Layer 2 of a small transformer language model trained on English Wikipedia (13 layers, counted from 0, width 64). Numbers have three digits each and are written without spaces.
A neuron's activation on a vector x is GELU(weights . x + bias), where the dot is the dot product.

Input weights of the MLP neurons that the questions are about. A number n stands for (n - 500) times 0.00073.
n10 (bias -0.021): 652579427482341409424696560682661334507509719410560490363424772465285614566662567296343555497465563512438648478402673276404434579602511603484518597704499392425298386422465609445468406383502655
n16 (bias -0.065): 547640362368500435554559399549386339388425464643532606425409669735543491477420525348327301775489490559722640496370369389602634572337515410413480632437559618315543501471639483238564355376495557
n22 (bias -0.005): 866441302337454617431378519673393546664682396551490516410658603518449447569621530389480353736560545464492500479758547460499456615601408493396679503555233613533728217534415347391566472280497497
n28 (bias -0.042): 508498412689512524407535399590530533671570544376510579454621344527531651383480292477484567548458202640442653372442708682347614735659297628442327620181394694295625220443403591671712369665706391
n54 (bias 0.036): 659558589431529700606485542566524554432504491692505642432268180593658201550453500658645432434399663467550498579601479452529444628640338460457393668431503505295320415360645370544347751225537512
n64 (bias -0.026): 644463565430671520553416642556784438469716492500253616451403360158693611683520451613568629522355427704635638558672349488509504706496424401494702412442431561329305500407361373539416340295287483
n75 (bias -0.086): 369267618564652600560358319429406710657576444795322431648364343332444271772315254445875386722674728519437621651587474751587534493277280389473506472352345267513433686705632514282566325630473473
n81 (bias -0.015): 427369579631359475567190377608400741716449520342365483352436553398595649540374559567525427600474380432518299443396372435534498501649423365789685774420477635450301305820527434505425630388697723
n85 (bias -0.033): 439364631510404569652654541652514525598515589736349382273520352451401297464537559470568543493496750285277586365426269454568652414591443367485374715471473584632646436365549562583584461407649679
n98 (bias -0.001): 512458463253334457451424589643523361500508442640528320687495845390610641494524280631529385663351504410379719689329453539129363453807468421600710508647261355592517283591486447540638494486454698
n107 (bias -0.005): 582564554596405540510623355692228348518654360292416522514786337404229464387490626743517438613413664490541326458442484458710519459567724533626481782498367206556205395474584635568613272525551495
n110 (bias -0.104): 466516458239445163854504338579391329266589324597610712135473551425713367482845822362632372526482516245446411581259382692526919501556536547651330734461535434501498490518785577463529374301674790
n117 (bias -0.010): 473324801430598438736433569516450404517743376660364680353464205331682477295417728538343606419442461538435677477674755590667396599267411476421347418300555479419649628559470460454483422635388486
n122 (bias -0.067): 516411356529836400467520279394578786707610606729649404610750374402413765724318455478448751369302486500271525627444672594094589490213428567414540527382560390468209545457416370626713705544505403
n124 (bias -0.008): 887572357572575467536380476643453683639343366560321581693406510384530380369625572439617588552449452422507633192511530671375163667535347582694353635149365599459450494497418571608555473525480450
n126 (bias -0.023): 397444634461742384601482507390437404550519581567171215385515348550504597685580502716531263587574530431431500356575631699682606583758483388582561420652562385299295445299589530597641575229314598
n127 (bias -0.107): 610231683026838620709370390467392416468500399722400636456506645265511348419726674652474627518372782351438470662507396594278691740315580605682541347369863114531653397547502583110418556448653379
n146 (bias -0.049): 290486284335537305645462426593588348649308449579581595234626589587539527537607412455382548506562371301494550468299699479572683572604556495655615579712715581349497127401443608628566549532456640
n156 (bias -0.088): 733443504263781441510329347563321420613319455531274523587481534434586352518725552375671551545483491614511571428330647370164569791477476698686722655490538463298450325560651300347756612711530473
n179 (bias -0.005): 496553494384403589590378519691825534419344354316432334683532483412461630451440368684566491556525293611775604431544436586544539336595435301438432414410478285466640791529367570566464252429647697
n182 (bias -0.039): 457612454418223594416536528636393495604458462564767547536436563471476266625389505519466435534309428657644521497417371380632677243469403383551345607625486543366519697442580585427448453475652407
n186 (bias -0.026): 328557484434596683497579450373549355495501253667397497653479537513560466528604599490555731363639533335263376451743609399409431344365618723379559640467526553477647393334355576588419575692488465
n201 (bias -0.009): 433541490535692252305594558469722468192474420608654447729325612496585566619534470486666572554284509506460354433489203393430407494295475532612566578551677561545360654585328633514645354460693523
n202 (bias -0.003): 546318677430561356609371444467595457296529232499638508593558459570636586380377359286592820474480492399284657660671620272202482379664333480418690506445590629238697539529472503745376597535349452
n205 (bias -0.017): 486379345301247471589526537543454404737394516623601596323213523595448386600388643471525625677510411617686652556256509543673798482539564483642484647680387498550449517349410495194333292505361306
n206 (bias -0.031): 268390538485564402654564535360630280602410488584426560429450479681523249546587455408460497425543416523325505711484619572459304445640299362433478422705828450723557438452508437624421606678669526
n217 (bias -0.072): 349517434384479361661488557633641485334446492552681437696409405654713283354530604353671469313541516523451577513455608815732802496568488360535151673356656373489456540488350442694254584575376212
n220 (bias -0.134): 554580324469631357554547166386246537703564270550545586123491570426740514633651422319447496566732507425603229369494571555613584705419389477322311759500499617537444310584521586568491320636675703
n234 (bias -0.144): 325506193372649744494701845460716396637493384472542259744490589492494709425367312554647492265355827403650516560484353564210259566553694418499409465292807588512609858426591220367457687332688558
n246 (bias -0.060): 533626560347523631585424644517716233778332552428443519473737586528422648443639659551410473667422613357710489324289293157520512532670523225670627595538138720485400180556698429480502474316596605
n250 (bias -0.017): 458524563596580521423746509490446456607604314652690611452391653554291649449555590481226455664300443562479318371310606328414612665581346529676581651416428540490462172594386491588382373595480486
n255 (bias -0.139): 525223550435604680667447393960601571706394146536375650391381620433483529616583333195459449442576573561676779807743567530460608811711156283490447445556399044085793714559194484342391523294245668

Each question shows a token from some text and the vector x that enters the MLP there. A number n stands for (n - 500) times 0.0096.

" s": 626434563742507263391472466547442470363391518505537624577517341448586401541422446612413457609531455445618404438466446421470435536642745663580601375468502736480601593379342441403606585573335587
The most active neuron and its activation: n201, at about 0.5

"-D": 527389455707444501336418470451544547354566491742628526522537350353383582535532478425508454624314337577478509551442573502501465421678716352495668398359639545433572429474595652544474622502343591
The most active neuron and its activation: n202, at about 1.1

" Pro": 722409500817335362581460463495333441334498498586512494629623549383510413370459438508511481567609495518623524511354618456629367558508470598449652350373604604522554569474490676513506537319257527
The two highest activations, in order: n124, n202

"6": 570634574659480583399189612390518367375381522672580501325564419431557423404355558497460550747451509529468466363534371426666486492575690573455575457559500438604583513599380534505498665506330498
Which neuron lights up most? n246

" cross": 699476563618170414429473467453429565534527654745434482494548402506564474363431372543566390437623465470581568545479489391463451438528705660386491038540419596513588510506528510600542533594416595
The two highest activations, in order: n98, n22

"2": 617607610768575404328244589529539399460349535541569462440473345388589444373421579541491453653520407555365504451440515356587536559508687536354520551635487395547603524721465513411457627553320515
The most active neuron and its activation: n117, at about 0.49

"o": 727427559519243283469306565524519588394453512575490489465551457421505543510314556447507546694411347487466394602482694426657333531600702627416421396608486503557463469440650464547627660398345592
Which neuron lights up most? n22

" previously": 540520476767376407573479502428560608501367583623284583564582575404418546474473605543365362579590515431440565474512664456485454354545673556212451546529421588645530370518309596521405522609304593
The three highest activations, in order: n186, n10, n124

"7": 598694591708458560399155490337498366477399516614476519427506430515550470371411501483532470664420473558406537393465433437641495529589656504414539471575514389543554420710394548580625664582330513
Which neuron lights up most? n81

" Att": 530458527699378428481452566481570413324361624564750586459627442510530388518490373361381362445443469650411447345514438536600474617553685538440677476390441598453651583267474526559546628573574515
The most active neuron and its activation: n28, at about 0.69

"|": 615569547786463531478536401456580660567457567493538666510544419392511398509482429517585616496367525381458334379273558457602517438559581572360545243627455392502557477674473602570498603298382359
The most active neuron and its activation: n122, at about 0.34

" –": 614553606635292425400573513359563726388332439528340525425527381440591358478345521529525560552475555508465373577450517488547372475534793513375574489607541399579713324670509490512589527430488482
Which neuron lights up most? n107

" High": 557537515715081299555480368445402435453522601607489424540679443389539548376365386463500559595492480501547498386595467603604567468650662618416634364388550666593549516551407527540364590497384598
The three highest activations, in order: n202, n81, n28

" their": 655507511678277454439500443610442580315407606596279497466500469507703523598637525420330554498391525447550601394451553537497459401637701556347478314523414523559709328579442416523629680438403524
The most active neuron and its activation: n22, at about 1.1

" ": 600628607742473326532334414455494528495300508575555604457583391447583356403457491525487491438512494633619546555510508376560353530605747584524535428642443345495626508534525492498560527223221533
The most active neuron and its activation: n255, at about 0.65

" in": 487475506683402527400606509460477516478382565679326622617568462388651326605347507503570454560520435627554452332340505325455473712486760604287440435652552388553592376554470463628442539513358525
The two highest activations, in order: n156, n186

"==": 714465571725351347575563486486476690314368566484531641417627470515521559543319557519357489453539525572498422399183465506316596388606535500422582552542441375536592620476423451593521671383564425
The three highest activations, in order: n122, n81, n202

" which": 732581575777463464513535571533459439433416441589265532478507484525490562667610429592533523477348598503490519448442520428508411467577730571220397238595349559541527460528414557545457503590192567
The most active neuron and its activation: n64, at about 0.72

" Regional": 665493409732124404483435442537446365393475601579345525519667573486566526409541490529613505501446326645608565445612600559533507487515500614339611306484549433593522548524595529563384654290297444
The two highest activations, in order: n22, n64

"ing": 733405595572391410430400489348521471397382591585430516543533524463516496542513463488539448587321484490488543352578521531637537447588792533352234327563364565575695443630699413459374653575484477
Which neuron lights up most? n22

" Gu": 540461495711354483309525522539442525466520551700565570646357365400477474546494381358398604604429303594587516444562418506688379434576602649420733401647583535509534454382437369546485517444402666
Which neuron lights up most? n64

" the": 688590468725271501494543451597388421396399695568347620514341381533623521641491572453459567507333499479597539434410558430425431474486664626360533353532458486559561449716448483545553623415286482
Which neuron lights up most? n10

" he": 620649526749314483556594489538596589418355499679328522527415436493563519480430482568289559604586574521407506483421518383596386451574717618283560438478381638539493287411426515497631539529271539
Which neuron lights up most? n186

" Stat": 666511544781367262482327541621448380465577529605672470627657527470489429543466468450440436344448369607434549508347527462703519499437477630589779390540548477538468487421545466558345484481257533
Which neuron lights up most? n10

" |": 566608507714332482314395506475594675405367499467495731473570448488457325608463432568504620502421456353496492505437417420456507521524819505368590497524482460648563497633465610524463586358248484
The most active neuron and its activation: n107, at about 0.12

" reb": 481590599592387461348442370504471452414439564490550516467579481531652426486686353479626345550487412557515470380497395397553501632548763618815510283467509750511597405513381469526587589459254485
The three highest activations, in order: n146, n156, n246

".\n\n": 516680530868409431653463426511566597391436511619498532419580380537415557524381501496469640403489553664491345410296524502262579608571811526320489265482466396543476579529474426583476529422493470
The most active neuron and its activation: n122, at about 1.5

" of": 633481602810426523366563619575504606536321588620379590571543543470599491541323489427572472500274510578545576410258395446502347544585749417282396360535635489535548526582530339490409508490451465
Which neuron lights up most? n234

" since": 516563508666416465331498489464467518603287405658404464516638512451600415648475547485312501426520483601558522420405460523561489602456850590216508279620416428502558378654382614610447455563511514
The three highest activations, in order: n220, n186, n146

"ok": 606434630565437402390400606414560501538493527579586508507477486549591473501312451490450420554333198374523582542432582447573358617631846504446493343500426525617452632444650559501470751382306524
The most active neuron and its activation: n98, at about 0.56

" Fil": 631491591665239316515617637412557450520496496586523572800458500385515451393408467426322497530526177611422472587523523395708458439404651583619649476548518519577418467518484445537467438395518499
Which neuron lights up most? n201

".": 445672623761424420354335366562503541379421364611515511377478404421451538599416449544524556419382495592505600440335376482348598557611829574404559438573556537602440567604493599590460567564237447
Which neuron lights up most? n122

" Abd": 665625671622497491476542539513468380423467503621489595539484400534431406396702344421442500493331202559324519306451546394638396589572623541513650467572580588560623628436601410487550480521431377
The most active neuron and its activation: n156, at about 0.58

" and": 616412514621357343483498402468438491399376390598291536455656518569471494592480577526482573592389548511396456459395491522594361579549640683179361386564589667697550512693384596499505465489387603
The most active neuron and its activation: n220, at about 0.6

"9": 582683595715547431366148578391492398505347526656492576590485432480541506463317608345560551500477515628432482378417582511736548419515688511339586535495449389470624440603454523473464543489354566
Which neuron lights up most? n117

"1": 575647505794501426371368533461486315494300531556607507416446416462552442368349510528517545662418566567396429445551561393663479561491691450464522460579547440525684533749485518380459632430263534
The two highest activations, in order: n117, n16

" |\n": 516730612826278344704347382440644489461454557515403697517620445597493458488344393483496611532458337444505333508400474383384518637584664583368478471581504459578546467550438476536528507520515377
Which neuron lights up most? n28

" (": 473536677829490564484471423343413541368257508547331686503530430506509383440490570568465588436410428520493468619477509404504432699611794479428503381494474423554605496541466607685472557318389493
The most active neuron and its activation: n54, at about 0.51

",": 594578658688313523359472432444479585357375428611454554482493371484489511605501498559617534444546368455496435498427508465603452655486658508186459523556627466760597325665480485586484360494321587
The two highest activations, in order: n220, n107

"0": 602562575793617471305250601484415369514438489592652552626512460497513505416391589512544610697478469501301505477439430503617398474606755620430404449497458404494609493616398435376405637422308557
The three highest activations, in order: n124, n202, n117